Layer 7 of a small transformer language model trained on English Wikipedia (18 layers, counted from 0, width 128).
In attention head 3, each number of a token's query is one row of weights dot the token's vector x. The head spreads its attention over the tokens so far by the softmax of query dot key.

Query weights of the head. A number n stands for (n - 500) times 0.00096.
q0: 396,474,442,528,623,369,567,472,347,524,227,421,579,559,489,343,421,446,386,663,441,562,319,440,195,336,637,316,510,343,544,543,349,422,569,431,553,590,603,354,813,519,411,314,355,405,551,618,548,441,517,433,521,629,450,606,555,321,493,522,210,593,470,561,311,416,627,513,503,626,557,399,627,507,249,380,374,474,526,568,443,613,546,453,431,443,556,397,608,313,474,566,490,695,480,627,631,404,446,477,486,568,514,560,497,575,444,359,503,478,613,545,364,552,562,357,552,541,434,533,391,662,683,487,516,267,494,523
q1: 542,377,578,511,431,452,446,432,399,443,410,550,334,588,561,429,503,319,463,503,425,526,513,494,700,564,385,599,384,515,523,647,482,400,537,544,420,432,690,405,415,601,461,526,424,624,425,447,537,525,513,569,481,481,441,352,506,560,596,434,454,566,462,480,681,500,551,386,487,495,433,634,406,386,507,525,581,535,421,551,586,474,494,608,505,581,500,400,403,423,343,349,437,480,423,401,497,525,549,389,391,490,516,475,535,470,577,408,393,410,657,583,486,635,562,524,609,606,581,428,263,473,498,510,313,553,532,518
q2: 303,567,628,736,534,520,636,334,540,597,387,471,472,559,751,573,539,411,636,492,613,648,351,678,684,587,611,712,656,759,496,377,697,543,550,515,573,476,513,638,518,510,543,543,588,369,528,392,288,466,610,588,529,313,459,643,568,550,534,549,581,588,322,497,592,645,434,719,539,507,527,304,441,740,463,503,539,625,608,482,547,572,514,439,472,821,566,641,544,517,488,770,454,567,486,597,549,451,680,455,602,159,665,545,605,511,384,476,388,647,490,540,449,394,462,417,698,550,545,643,555,482,565,434,580,584,570,331
q3: 657,463,278,560,442,444,701,122,548,381,372,512,645,525,651,565,611,484,515,696,591,496,208,567,431,610,571,633,565,751,563,511,417,616,441,487,553,431,618,697,578,578,504,408,619,543,575,458,382,489,515,365,524,393,382,539,659,265,629,525,496,762,627,563,474,624,254,408,403,425,565,773,651,496,362,269,543,530,559,500,418,393,597,479,559,488,580,578,432,625,388,593,413,508,430,471,709,468,438,142,665,507,639,672,596,590,331,473,361,636,535,700,406,576,417,614,675,686,500,737,508,591,708,282,614,339,490,675
q4: 281,570,563,191,464,482,539,404,569,411,779,478,628,619,274,383,528,408,468,624,355,431,519,557,512,579,611,454,599,398,442,529,435,503,552,503,497,608,461,657,494,619,543,320,660,488,405,553,546,391,363,431,531,680,557,482,271,391,581,492,328,559,341,477,421,631,521,503,340,389,447,432,608,581,576,443,469,447,321,503,283,364,417,321,449,475,517,488,512,471,392,666,509,382,518,508,431,512,539,328,494,398,488,548,599,394,415,542,413,473,560,425,342,522,468,250,552,537,410,465,476,458,479,460,494,350,440,438
q5: 570,469,219,560,473,524,543,348,635,235,250,533,639,604,695,421,541,511,486,644,489,622,392,521,618,700,221,453,489,565,724,479,478,449,504,525,485,361,604,594,446,483,579,493,597,387,445,416,412,560,557,525,473,377,314,434,738,485,364,500,637,774,626,458,612,586,400,446,493,511,530,387,572,482,412,267,581,601,393,348,446,297,585,453,552,576,547,752,468,602,303,526,412,561,595,670,328,473,724,326,665,375,710,493,534,496,238,629,363,468,697,604,357,560,563,355,612,527,661,433,561,588,461,463,606,541,493,653
q6: 528,371,361,721,653,594,667,504,548,449,677,293,508,577,677,537,401,758,284,595,766,473,387,397,363,595,479,518,260,291,415,386,603,496,534,536,254,202,516,522,559,597,277,401,601,395,530,451,421,251,677,421,552,232,632,547,582,457,477,504,716,725,633,512,532,569,346,463,341,543,356,481,425,434,365,388,760,811,394,581,559,645,469,554,714,650,566,604,259,402,272,613,385,542,623,415,323,524,437,471,496,468,680,446,435,833,365,546,178,472,425,548,417,670,264,485,551,421,599,618,674,665,606,625,548,826,504,455
q7: 745,389,764,869,537,659,504,451,464,504,366,518,636,500,700,602,645,430,508,579,626,421,389,651,628,607,745,653,730,740,653,353,663,504,711,422,554,611,516,692,509,566,557,650,657,457,762,654,558,374,733,466,524,239,355,461,575,451,537,528,373,440,474,459,638,683,155,701,461,264,507,442,788,607,302,462,553,745,722,613,473,759,531,764,681,527,685,442,248,362,366,473,645,354,530,392,486,644,573,428,660,508,553,402,470,582,513,526,418,505,231,500,403,661,542,597,518,326,394,780,360,549,579,307,611,554,589,606
q8: 663,458,361,610,557,673,403,595,541,446,336,509,674,575,519,491,360,545,328,562,310,613,678,496,500,580,342,457,622,540,473,427,654,603,392,298,620,478,705,275,939,772,584,518,611,375,599,529,631,470,630,752,409,505,640,437,649,514,643,508,249,611,566,589,299,647,618,267,177,289,560,193,658,601,535,412,513,628,471,481,179,631,496,677,583,379,640,665,108,509,431,206,649,297,504,512,309,594,620,296,615,440,627,395,413,355,404,791,315,227,425,547,380,619,530,557,641,579,557,526,552,647,469,430,656,395,699,657
q9: 326,381,463,479,526,422,568,463,562,651,584,410,480,327,487,305,631,585,574,625,523,588,483,575,745,514,663,840,405,536,899,395,463,377,561,621,676,346,448,649,428,358,607,525,527,653,504,423,255,770,630,756,445,432,361,557,548,574,354,493,508,485,448,442,709,413,508,508,632,512,476,415,589,405,563,309,695,465,439,454,546,287,461,362,658,652,519,331,621,531,562,808,439,536,569,441,323,470,556,779,658,292,492,571,503,453,263,436,244,460,655,600,482,375,574,505,490,293,841,605,619,588,586,226,435,728,514,583
q10: 546,627,710,611,426,562,474,25,469,579,590,227,702,720,472,585,500,448,608,602,400,516,292,623,508,602,596,652,246,415,465,375,658,628,561,518,711,627,361,460,564,508,508,324,657,453,539,339,354,467,454,620,671,304,635,391,644,540,403,647,563,242,623,426,670,953,432,632,380,330,720,634,462,466,545,632,605,616,660,526,504,456,399,352,404,464,500,348,613,391,595,740,299,342,400,429,412,605,539,652,398,681,443,402,691,505,522,406,556,406,441,640,766,313,383,647,760,500,496,650,394,313,523,235,500,567,539,475
q11: 200,481,503,548,330,495,526,530,541,550,599,476,558,511,554,366,399,157,410,411,477,479,439,389,464,552,567,539,640,277,658,497,238,337,554,599,517,552,372,510,477,446,481,514,386,520,490,442,375,403,234,651,500,630,434,379,654,602,525,564,455,332,277,468,372,514,552,660,358,399,569,345,471,493,451,500,614,704,674,491,518,534,580,482,470,552,574,437,593,529,537,469,604,147,580,540,464,416,536,655,254,395,507,588,421,517,609,457,447,507,552,421,500,404,359,442,570,636,415,526,637,451,629,370,487,647,530,471
q12: 508,481,407,554,448,410,448,438,438,329,645,627,256,365,465,714,475,553,597,448,586,518,405,454,464,668,365,655,619,755,533,367,598,511,627,524,588,678,485,504,608,350,367,393,731,653,390,427,525,656,693,152,530,347,310,671,66,529,423,481,660,741,369,646,574,305,405,381,676,561,423,800,308,524,538,424,211,481,324,367,450,545,471,370,568,357,425,680,371,637,496,521,610,624,496,519,634,520,472,240,699,550,688,651,473,492,479,416,612,853,421,408,612,658,407,675,484,432,338,457,366,356,583,609,435,376,428,598
q13: 369,506,451,446,271,652,506,433,417,569,534,310,670,569,467,237,399,378,395,420,587,593,545,503,482,521,333,483,476,408,579,578,371,535,645,428,687,549,531,282,584,503,477,446,283,525,622,533,439,364,549,531,428,391,581,434,654,563,470,543,429,566,488,556,590,570,766,476,302,513,490,414,369,515,422,574,522,667,713,403,618,522,518,573,423,458,514,423,410,452,717,500,541,182,406,540,537,470,509,506,698,408,541,350,426,493,487,645,503,401,613,615,522,490,605,566,460,541,393,467,527,595,536,457,506,650,489,357
q14: 610,530,279,460,584,554,613,339,533,476,496,411,542,560,708,325,660,567,424,483,691,410,297,356,512,185,512,521,368,457,548,718,272,441,648,476,406,287,693,646,520,470,425,568,251,417,476,529,387,320,288,320,505,525,397,660,704,681,390,693,360,431,613,429,192,569,465,449,469,624,638,482,421,384,377,609,600,477,629,425,583,600,462,678,391,372,383,402,550,450,504,353,576,433,540,591,640,320,437,500,407,402,564,387,318,558,598,195,492,504,578,541,500,158,458,486,555,791,430,234,546,562,647,460,425,622,298,569
q15: 508,599,391,675,451,575,537,174,453,458,467,407,504,655,812,508,458,650,528,380,589,458,313,520,679,425,504,864,602,750,412,468,551,404,584,543,202,418,481,560,471,512,210,682,544,342,550,325,545,323,423,294,517,289,335,450,357,707,518,634,764,634,652,453,300,551,663,426,446,513,680,569,174,398,328,496,651,520,676,468,405,471,420,544,559,461,612,417,729,492,413,496,462,566,338,630,553,426,455,395,603,488,605,639,312,365,389,377,590,377,181,461,515,141,801,758,608,558,337,524,557,522,364,415,484,560,485,626
q16: 505,545,448,468,581,419,581,516,451,676,550,468,585,454,390,560,559,495,513,438,546,548,600,423,358,417,527,492,549,510,521,523,455,410,633,421,503,593,565,351,597,360,589,521,620,426,516,461,474,373,474,484,484,578,596,436,472,540,217,534,607,403,549,700,409,527,567,378,610,338,485,538,421,412,457,471,519,309,563,500,622,609,445,596,493,470,400,455,543,469,721,486,484,602,408,396,579,455,615,590,314,701,540,456,453,561,538,336,583,595,373,460,434,551,454,583,410,591,461,520,472,479,560,471,416,608,547,528
q17: 511,487,472,480,690,440,368,466,483,525,417,608,579,464,533,451,472,430,530,315,465,497,632,462,618,459,517,390,582,569,514,495,486,588,472,569,514,503,608,445,578,364,479,457,439,453,405,675,657,476,579,682,487,760,555,604,446,543,476,644,453,590,539,540,567,408,610,418,400,630,551,444,506,410,413,489,452,529,561,517,510,610,527,518,331,354,593,569,503,568,389,388,528,578,397,620,422,330,522,524,342,471,534,434,502,248,443,508,671,396,613,418,475,681,484,438,416,521,467,489,410,624,489,435,252,509,453,639
q18: 636,365,472,259,512,425,433,538,404,587,534,622,504,533,392,721,496,579,576,708,573,500,600,533,559,424,296,552,302,241,560,576,534,621,508,474,609,548,521,269,299,397,454,557,236,279,496,636,714,587,653,544,477,528,570,576,408,542,157,359,461,421,375,450,457,285,393,710,615,500,494,421,603,401,348,544,492,582,638,575,500,451,160,568,473,457,379,479,533,417,781,261,526,570,631,479,300,564,519,522,477,736,344,544,223,606,577,415,604,525,537,610,436,450,655,447,372,455,559,450,445,386,537,538,366,565,373,500
q19: 721,440,283,493,549,550,705,604,476,480,553,352,368,573,514,581,874,275,544,606,602,569,449,385,571,489,487,567,374,526,443,615,607,396,577,494,527,303,464,480,287,616,422,554,553,628,444,514,550,462,426,444,529,194,497,450,521,732,595,476,596,418,558,459,452,517,315,263,729,583,583,412,555,532,304,711,626,393,486,571,477,420,497,609,638,586,558,556,487,494,566,561,557,516,530,343,655,438,516,506,561,645,654,413,486,590,500,415,458,536,474,622,509,290,497,589,540,574,429,471,390,426,359,537,578,463,485,625
q20: 326,571,367,221,341,519,484,563,493,592,542,606,525,562,437,372,362,334,434,431,544,653,583,518,290,668,326,355,525,407,461,519,244,530,339,417,584,646,342,380,629,333,466,659,491,613,539,452,497,579,405,545,529,740,510,516,357,298,677,413,459,455,593,469,344,260,752,503,465,526,614,489,371,526,475,484,454,394,383,587,506,536,576,545,457,425,605,432,588,453,654,547,575,516,425,726,514,323,432,551,393,522,533,462,511,323,420,593,471,472,551,485,349,547,531,321,447,391,484,403,389,466,411,443,442,390,416,570
q21: 729,466,500,442,708,444,525,475,581,594,365,518,521,494,519,553,536,525,308,390,621,555,613,514,423,520,496,572,486,542,453,614,529,678,414,385,360,210,516,610,482,571,419,333,415,340,811,465,481,376,760,387,452,568,697,532,504,638,413,467,708,693,654,666,397,394,206,598,433,536,352,579,488,416,380,437,554,469,721,552,594,626,520,443,554,455,401,622,431,610,610,419,442,394,700,379,729,225,468,351,504,436,363,493,427,702,602,518,419,442,563,659,446,625,452,775,460,463,402,565,587,676,500,378,497,584,471,517
q22: 519,522,747,245,309,444,485,639,331,516,717,413,451,516,312,419,318,379,549,229,723,443,516,475,534,614,496,367,546,527,362,462,437,457,603,600,245,420,561,448,442,478,415,456,489,442,594,571,677,172,325,438,553,718,541,256,433,480,675,332,305,296,504,452,358,232,427,719,481,488,328,651,474,489,476,454,472,381,449,601,531,579,475,546,479,545,330,330,523,466,539,424,618,535,644,346,500,576,578,397,171,704,492,531,500,439,729,554,496,445,458,389,789,556,436,322,389,496,446,613,672,547,361,572,228,436,462,306
q23: 394,206,535,367,427,560,398,169,429,593,618,477,530,576,352,368,275,351,434,390,326,431,504,590,507,843,639,431,459,443,531,433,477,525,492,539,433,429,479,465,397,471,356,337,558,656,331,484,578,537,440,424,521,706,576,465,516,648,382,391,472,233,421,525,570,551,695,684,561,704,427,470,559,605,605,594,461,672,483,464,453,485,571,512,374,663,698,601,445,415,496,681,477,405,431,507,496,733,660,638,367,536,457,459,614,396,547,466,564,588,594,329,872,673,286,424,475,393,313,570,571,175,474,560,424,563,664,336
q24: 575,534,330,599,587,526,761,627,632,309,596,464,462,446,699,553,410,518,565,511,687,510,412,399,500,376,345,489,462,334,446,441,709,685,547,427,278,420,493,680,702,578,436,602,554,247,443,512,541,486,663,274,505,421,541,525,416,366,664,375,277,480,802,490,486,544,363,619,376,442,607,429,567,356,442,317,644,428,453,556,726,533,451,683,690,597,378,402,479,514,346,294,514,482,518,477,519,648,539,396,449,520,641,454,333,500,540,500,426,473,560,541,656,522,479,354,552,527,497,280,423,698,546,503,500,680,733,444
q25: 477,190,719,717,663,531,515,508,593,667,516,404,523,625,580,350,679,551,424,559,466,276,484,300,596,253,754,471,400,268,789,496,421,489,460,560,577,312,478,694,617,522,622,544,564,559,386,529,640,500,492,694,583,599,533,361,584,488,408,478,148,201,631,519,462,621,396,639,461,575,500,417,734,354,541,454,555,688,551,629,483,587,535,634,308,676,540,433,432,504,344,447,544,387,547,572,260,551,383,576,379,616,357,623,694,628,464,306,384,436,473,418,395,593,231,312,532,624,654,492,631,463,449,631,345,653,567,439
q26: 574,497,365,455,422,692,583,161,534,467,438,265,689,579,629,435,537,390,444,465,553,420,283,503,532,521,90,656,443,417,485,451,430,514,718,597,363,360,574,320,656,577,455,515,510,606,562,440,520,482,685,428,512,415,660,437,622,467,391,688,309,577,583,538,563,755,532,536,467,577,607,496,346,234,450,561,566,587,508,357,362,692,465,594,503,393,635,472,468,440,694,519,485,275,365,430,512,547,624,329,564,503,752,536,544,496,489,605,663,360,547,431,523,398,630,205,619,674,328,496,521,399,469,391,448,699,578,514
q27: 336,569,536,212,519,348,298,485,511,566,682,727,461,485,218,496,448,361,518,430,571,497,489,589,343,586,644,492,307,428,456,433,433,564,533,294,670,632,423,594,326,330,548,355,416,445,419,521,458,489,436,514,438,608,649,574,390,407,461,295,641,376,478,594,525,290,532,561,732,621,381,735,427,511,629,554,379,507,472,491,590,567,529,360,542,610,365,694,680,331,520,534,371,587,558,487,688,370,605,461,365,775,430,511,435,561,785,417,554,731,500,517,627,601,401,585,378,289,382,518,257,484,531,571,534,406,526,344
q28: 672,697,670,435,515,291,517,504,648,408,584,668,452,425,481,503,454,542,486,500,466,347,457,500,596,425,681,448,637,472,553,422,333,341,425,506,373,620,468,572,535,323,421,536,610,682,468,529,500,469,678,469,608,556,405,790,474,432,291,629,434,481,400,527,685,442,248,621,587,585,468,586,667,469,397,417,383,238,313,552,303,631,695,538,512,555,568,480,693,490,570,511,496,740,591,281,436,460,681,466,277,530,479,596,596,618,680,614,646,565,441,380,487,460,544,414,486,457,538,520,541,296,503,471,427,450,607,558
q29: 642,523,497,592,771,562,520,433,571,385,397,335,221,448,614,497,490,534,328,445,573,647,592,305,433,515,500,357,588,568,312,666,591,567,392,421,414,706,535,468,722,536,348,458,356,510,628,554,604,267,537,510,491,427,475,576,378,658,533,566,532,484,531,520,331,592,459,459,360,694,514,325,367,736,464,646,389,546,451,372,696,368,525,522,304,328,494,542,350,676,538,489,580,480,424,554,434,455,411,580,574,382,434,382,564,421,599,317,442,492,500,467,402,316,420,738,411,657,422,328,349,467,510,484,711,500,558,530
q30: 348,457,429,400,476,408,307,730,473,329,496,619,346,416,330,741,397,436,297,532,405,538,627,430,161,749,477,327,718,589,485,398,542,476,645,307,684,600,545,415,549,360,443,232,453,624,511,463,507,369,614,437,431,444,394,435,411,557,536,400,606,597,467,668,569,365,552,496,601,557,337,713,346,570,604,526,287,450,398,500,467,439,555,355,467,465,465,768,413,522,537,554,610,769,530,462,528,439,522,434,496,590,492,190,381,417,694,593,534,874,670,482,564,740,362,659,445,384,467,551,375,552,620,570,514,345,419,496
q31: 490,661,551,486,496,485,483,493,667,406,472,553,416,398,630,534,202,323,570,333,590,500,415,430,476,597,584,260,364,500,350,487,468,606,609,547,701,693,538,681,517,398,500,355,417,555,340,592,682,426,416,322,495,540,435,622,470,532,467,481,496,421,425,530,513,351,517,514,582,531,367,600,458,582,563,507,416,414,432,434,764,521,419,478,411,554,317,602,413,433,519,471,524,514,687,519,815,562,545,362,422,602,440,293,320,471,596,367,620,738,640,648,608,568,340,723,410,523,276,410,253,530,500,449,591,600,305,433

Each question shows a short text with each token's key, already scaled and adjusted for position as the last token sees it. A number n stands for (n - 500) times 0.0022.

Then comes the last token's vector x. A number n stands for (n - 500) times 0.018.

0 ",": 513,520,490,436,437,480,475,370,416,647,404,460,523,483,557,343,462,536,568,508,565,623,497,316,518,451,360,653,529,545,588,576
1 " E": 515,492,524,538,549,523,529,591,453,424,685,424,456,481,554,378,548,465,526,507,527,475,448,514,624,442,299,640,522,623,623,630
2 "ly": 419,534,475,411,459,455,524,488,488,421,623,457,464,509,505,376,491,499,442,521,519,533,497,528,575,411,355,685,419,589,618,731
3 "ot": 426,473,520,459,500,507,433,513,461,434,662,384,576,446,463,329,457,481,494,519,543,509,402,493,515,429,406,689,499,565,627,689
4 " and": 507,514,480,426,467,431,442,456,358,526,444,452,572,469,557,352,498,522,487,449,567,551,532,376,514,403,345,697,558,581,613,645
5 " Am": 459,461,536,501,500,500,462,588,415,443,660,429,385,479,509,312,443,456,407,496,583,414,470,490,482,514,345,715,491,527,572,588
6 "anda": 514,461,582,471,518,472,423,478,530,410,694,455,440,504,538,403,534,487,460,535,588,474,444,542,506,375,438,699,458,558,581,723
x: 487,383,560,486,525,485,542,572,456,506,482,556,459,438,501,543,490,592,518,579,615,553,465,512,515,482,486,494,481,499,542,614,498,499,485,509,571,545,583,565,413,486,452,505,413,525,484,517,442,477,444,497,234,549,519,583,594,523,505,486,546,485,475,509,447,381,480,537,453,536,490,466,417,469,543,485,521,514,540,529,505,448,438,509,510,533,505,441,587,483,500,494,470,500,554,521,522,423,459,529,414,548,475,472,392,538,506,494,518,475,572,557,406,465,489,482,306,520,502,506,561,507,587,440,516,511,434,494
Which token does the last token look at most? 0 ","

0 "ag": 524,445,526,550,522,500,418,480,421,424,670,375,529,430,458,338,525,482,441,539,510,488,408,519,458,398,424,713,557,525,643,637
1 "g": 470,482,554,566,504,531,469,484,424,415,657,384,564,447,467,363,527,431,482,527,498,517,431,517,479,372,394,691,570,511,687,644
2 "ering": 446,546,506,463,483,467,485,484,487,454,599,419,556,474,472,353,447,506,527,564,511,522,473,491,561,344,454,723,542,484,691,713
3 "\".": 516,529,478,402,480,449,457,437,433,537,492,464,482,513,477,315,432,615,561,479,644,491,537,485,539,360,383,682,494,544,677,635
4 " P": 549,489,576,524,522,498,492,584,402,414,618,371,553,485,484,367,477,521,492,482,501,521,501,500,598,451,362,670,521,571,711,671
5 "ast": 530,456,582,523,492,483,533,436,445,462,612,407,607,415,412,382,577,558,503,535,502,485,471,545,497,441,356,683,532,537,733,626
6 "e": 522,498,518,506,495,508,492,480,470,421,633,419,607,460,523,387,507,519,568,547,535,453,486,555,511,361,423,730,583,582,671,678
x: 570,471,520,529,516,360,461,584,528,506,531,524,579,306,515,424,466,499,513,476,463,498,515,522,510,439,477,473,527,442,494,569,493,518,490,507,464,570,525,473,540,569,574,495,493,537,539,496,445,492,547,481,243,515,535,556,509,554,496,481,506,496,557,562,414,375,522,512,533,517,437,530,462,511,565,569,499,465,480,500,490,439,461,558,520,511,431,496,563,546,551,500,443,525,541,493,509,387,484,423,496,451,522,502,411,551,572,438,553,542,501,499,458,552,531,462,287,525,524,561,514,467,561,513,498,479,483,492
Which token does the last token look at most? 3 "\"."

0 " \"": 475,613,594,456,511,529,492,500,597,486,581,428,565,470,367,299,571,446,542,523,571,482,497,590,612,353,353,705,546,624,793,684
1 "He": 362,528,479,417,587,419,590,494,504,366,565,396,563,399,500,258,530,553,468,431,594,523,544,520,643,483,318,732,558,622,690,672
2 "av": 429,486,530,545,458,523,465,480,503,479,623,361,640,467,308,307,513,459,464,512,498,466,441,512,395,373,362,786,538,518,760,645
3 "en": 508,544,509,485,487,449,434,508,524,420,637,445,586,479,447,247,412,490,442,494,549,525,445,527,437,338,381,774,564,575,772,685
4 "\",": 497,475,418,497,413,496,366,353,384,556,489,434,610,466,439,364,480,549,623,453,569,586,476,424,437,367,349,809,561,507,748,613
5 " \"": 514,472,515,457,447,597,470,492,592,519,599,413,575,463,393,296,500,577,624,548,569,504,448,632,603,300,422,702,550,582,780,679
6 "P": 532,483,540,475,475,480,476,560,420,414,595,387,624,484,449,232,629,500,463,451,522,515,507,436,583,500,312,727,560,544,804,626
x: 546,567,439,474,494,365,469,534,437,533,513,493,522,410,492,557,485,472,435,513,497,464,550,460,461,450,447,520,467,521,516,507,404,440,490,540,538,464,503,447,526,423,496,502,438,516,485,550,466,487,467,426,282,438,449,460,433,476,511,494,505,483,570,556,529,469,438,509,520,485,494,497,501,428,477,470,585,509,504,491,520,549,482,467,468,579,382,483,479,559,553,520,526,526,437,549,498,534,507,585,586,466,520,498,442,517,509,533,454,481,419,571,418,514,520,480,200,484,524,420,510,551,558,519,501,571,524,460
Which token does the last token look at most? 4 "\","

0 " He": 470,478,572,539,485,502,576,474,533,467,611,358,588,445,409,328,539,526,523,489,530,549,500,549,600,398,390,800,545,475,684,661
1 " was": 464,619,509,378,409,507,433,448,466,485,446,488,602,500,443,319,482,491,567,507,545,583,559,464,527,369,434,740,561,512,770,638
2 " national": 484,581,512,527,509,539,450,519,501,456,587,361,553,487,346,324,428,539,511,488,529,443,446,522,578,483,378,713,601,458,815,524
3 " president": 499,515,479,456,519,546,469,463,549,470,638,492,524,453,432,252,426,594,501,611,621,430,489,579,485,450,477,718,628,442,722,643
4 " of": 576,453,479,399,496,471,445,487,379,583,458,493,574,519,511,297,475,563,438,457,547,461,467,438,438,364,325,720,571,585,705,653
5 " the": 476,495,463,507,463,478,433,473,424,612,508,397,484,473,392,293,537,461,454,489,528,516,559,369,592,371,241,707,552,493,655,597
6 " Black": 465,489,540,523,462,543,445,442,521,439,666,459,489,470,415,289,525,487,432,514,567,446,465,588,575,401,375,776,531,559,634,701
x: 555,554,486,530,617,476,563,540,524,583,540,539,526,398,487,475,490,474,477,529,641,410,501,507,484,499,501,425,496,483,551,550,526,476,469,468,584,538,510,593,491,438,487,509,467,480,442,577,477,437,445,437,304,470,588,487,500,506,558,451,528,494,418,505,464,462,433,456,508,488,434,482,508,419,529,529,513,524,477,536,533,531,484,537,547,504,489,474,508,527,467,410,447,480,539,504,520,488,580,453,505,556,490,459,437,478,434,507,453,448,576,444,499,569,512,583,209,547,569,446,485,536,487,507,436,514,530,493
Which two tokens does the last token look at most, in order? 5 " the", 1 " was"

0 "ous": 545,479,474,558,480,510,479,517,475,464,676,438,515,442,423,308,578,535,510,514,566,498,414,474,545,388,360,750,510,530,696,692
1 " exper": 387,602,581,590,515,510,504,501,485,465,712,352,478,415,401,379,559,470,525,538,601,417,495,592,534,453,486,720,639,513,638,648
2 "iment": 398,530,550,536,471,440,434,528,415,419,596,450,643,472,484,327,458,502,525,501,597,459,502,471,440,399,361,754,495,534,688,683
3 "ation": 477,556,551,484,445,419,388,451,402,433,592,443,576,466,542,384,394,472,519,528,590,493,504,462,488,333,439,788,497,487,678,688
4 ".\"": 585,456,465,395,461,388,434,413,432,545,485,489,478,532,493,323,483,632,631,455,645,516,559,484,562,329,429,679,488,524,691,665
5 " The": 479,470,468,472,471,469,515,433,437,611,558,367,444,455,413,279,512,461,504,479,568,517,558,399,693,459,255,654,494,524,564,664
6 " A": 507,392,480,503,521,400,490,573,457,388,702,429,379,450,504,363,501,516,526,479,577,453,513,573,723,575,330,633,496,570,536,691
x: 553,537,467,449,532,436,567,544,572,554,469,507,467,379,483,450,517,509,485,543,452,473,507,531,475,511,528,491,539,523,544,630,410,465,430,580,563,466,511,439,485,449,477,555,483,531,486,624,601,488,503,558,315,561,576,512,536,513,521,471,495,517,383,505,451,367,500,470,549,508,446,557,468,534,532,470,562,526,544,441,504,473,417,540,498,596,448,423,446,506,558,526,511,520,573,505,464,495,553,447,532,499,495,538,454,499,503,518,388,486,468,504,424,453,502,535,290,485,529,467,512,577,537,421,541,510,541,401
Which two tokens does the last token look at most, in order? 4 ".\"", 5 " The"

0 " where": 500,518,634,458,456,506,557,457,621,547,533,372,463,552,403,342,414,518,566,543,567,464,382,494,596,340,384,669,571,653,644,653
1 " he": 465,474,547,523,444,513,524,460,459,480,588,354,586,425,389,364,507,487,550,458,563,479,544,481,602,391,312,770,548,559,679,636
2 " ran": 469,605,561,460,460,519,468,488,533,407,659,408,573,506,390,429,484,508,532,531,536,460,457,583,485,325,443,744,519,609,743,634
3 " a": 470,527,486,477,463,501,443,538,452,468,656,391,538,515,380,414,555,495,608,570,492,433,488,559,645,408,310,739,518,497,688,660
4 " prom": 500,570,485,513,462,484,492,581,604,407,663,434,436,543,331,357,461,508,465,557,515,423,468,603,517,358,470,720,529,488,756,565
5 "in": 559,519,499,507,504,553,457,516,480,434,627,388,574,432,383,370,548,594,540,565,551,468,492,596,458,389,389,768,586,486,722,623
6 "ent": 516,452,539,482,466,505,465,536,491,459,582,405,608,423,341,341,580,518,477,595,569,496,467,539,501,447,400,779,631,454,695,634
x: 470,495,484,525,549,379,470,534,568,476,433,529,496,316,505,551,456,554,473,521,454,461,581,492,483,437,507,527,453,613,525,594,539,467,551,543,524,452,524,502,472,455,543,486,486,583,437,499,456,451,452,507,236,503,486,532,517,476,532,467,502,453,544,564,531,434,491,544,523,543,424,453,512,533,514,541,445,428,448,498,491,451,478,492,512,507,476,473,575,459,430,433,530,477,422,509,447,373,519,419,504,468,534,549,464,501,559,449,442,598,525,542,457,532,543,494,322,478,444,514,506,491,582,522,435,483,517,483
Which token does the last token look at most, and with what share of its attention? 1 " he", with about 40%

0 " Mo": 484,551,544,490,542,439,483,513,520,384,657,440,561,505,492,299,543,425,462,534,571,507,531,549,549,395,389,797,468,508,778,703
1 "j": 440,505,522,486,504,429,431,513,437,414,649,414,570,535,462,362,503,473,409,562,540,416,492,555,450,314,367,785,489,559,741,712
2 "o": 442,516,567,466,528,431,476,534,482,420,675,467,572,568,565,321,490,445,497,517,554,504,484,534,538,361,441,830,463,480,718,739
3 " also": 506,527,512,433,419,409,481,518,392,496,531,429,519,490,477,316,421,550,505,472,576,484,578,475,494,357,343,834,569,564,715,703
4 " gave": 602,419,528,446,457,474,613,441,610,565,638,486,482,572,328,245,455,607,552,425,539,527,556,599,595,439,488,713,532,534,750,620
5 " the": 469,519,428,481,440,419,465,496,425,633,514,372,457,463,347,286,530,458,495,487,544,498,602,374,627,387,209,697,547,452,633,614
6 " album": 496,423,450,485,480,396,535,551,560,476,609,506,535,538,451,222,516,592,557,493,636,424,574,571,621,394,430,711,456,541,743,704
x: 503,607,513,540,537,412,483,581,453,503,514,455,442,410,523,457,534,508,517,395,505,540,456,520,507,529,499,445,531,497,542,559,448,453,524,516,455,520,426,542,478,534,514,457,553,500,407,547,465,570,512,508,373,439,529,501,527,421,530,523,443,412,490,475,489,471,449,505,525,463,357,427,503,569,558,545,436,438,431,437,573,486,438,438,491,482,486,468,448,496,527,527,504,513,526,520,480,511,552,524,525,512,514,517,498,439,411,458,542,538,502,468,436,516,485,512,168,480,455,429,515,520,480,417,427,527,557,486
Which token does the last token look at most? 5 " the"

0 ".\n\n": 511,636,467,361,492,459,526,507,612,567,394,462,439,580,345,196,526,506,584,526,589,592,586,462,667,355,365,668,473,550,740,596
1 "S": 459,485,500,570,532,505,383,618,382,501,718,365,618,465,484,359,556,508,412,546,581,501,453,433,483,362,361,843,624,478,687,613
2 "ing": 445,579,562,506,505,531,447,424,490,415,553,385,616,436,519,376,470,573,474,546,524,568,497,504,502,275,338,793,583,559,791,713
3 "les": 514,519,526,438,517,431,410,502,486,472,587,443,630,512,571,369,468,634,465,629,578,527,504,494,429,232,425,788,558,471,712,763
4 " from": 476,522,581,412,484,608,358,569,464,497,537,347,582,542,440,372,410,575,488,567,587,491,408,439,436,246,329,713,543,674,717,672
5 " the": 430,514,460,505,459,455,370,512,397,620,564,367,460,425,395,282,478,417,418,501,556,518,571,326,638,363,187,708,544,517,591,622
6 " album": 492,406,458,515,503,411,500,562,581,468,658,501,547,535,441,213,502,596,571,533,675,439,563,599,631,415,461,729,438,531,742,718
x: 488,587,512,533,562,445,482,545,442,512,528,481,420,427,527,445,538,490,526,360,504,505,452,530,506,534,516,456,534,519,559,541,447,467,539,508,441,540,449,571,482,541,533,452,550,490,437,514,469,571,516,512,396,427,532,501,525,419,523,521,442,411,468,462,479,477,447,508,542,462,355,449,500,553,566,542,430,427,435,447,587,501,429,436,492,468,496,473,438,491,503,531,517,493,510,535,492,508,557,510,518,525,537,521,480,421,413,448,536,537,492,488,454,518,497,498,181,485,452,453,510,553,451,405,408,515,573,478
Which token does the last token look at most, and with what share of its attention? 5 " the", with about 50%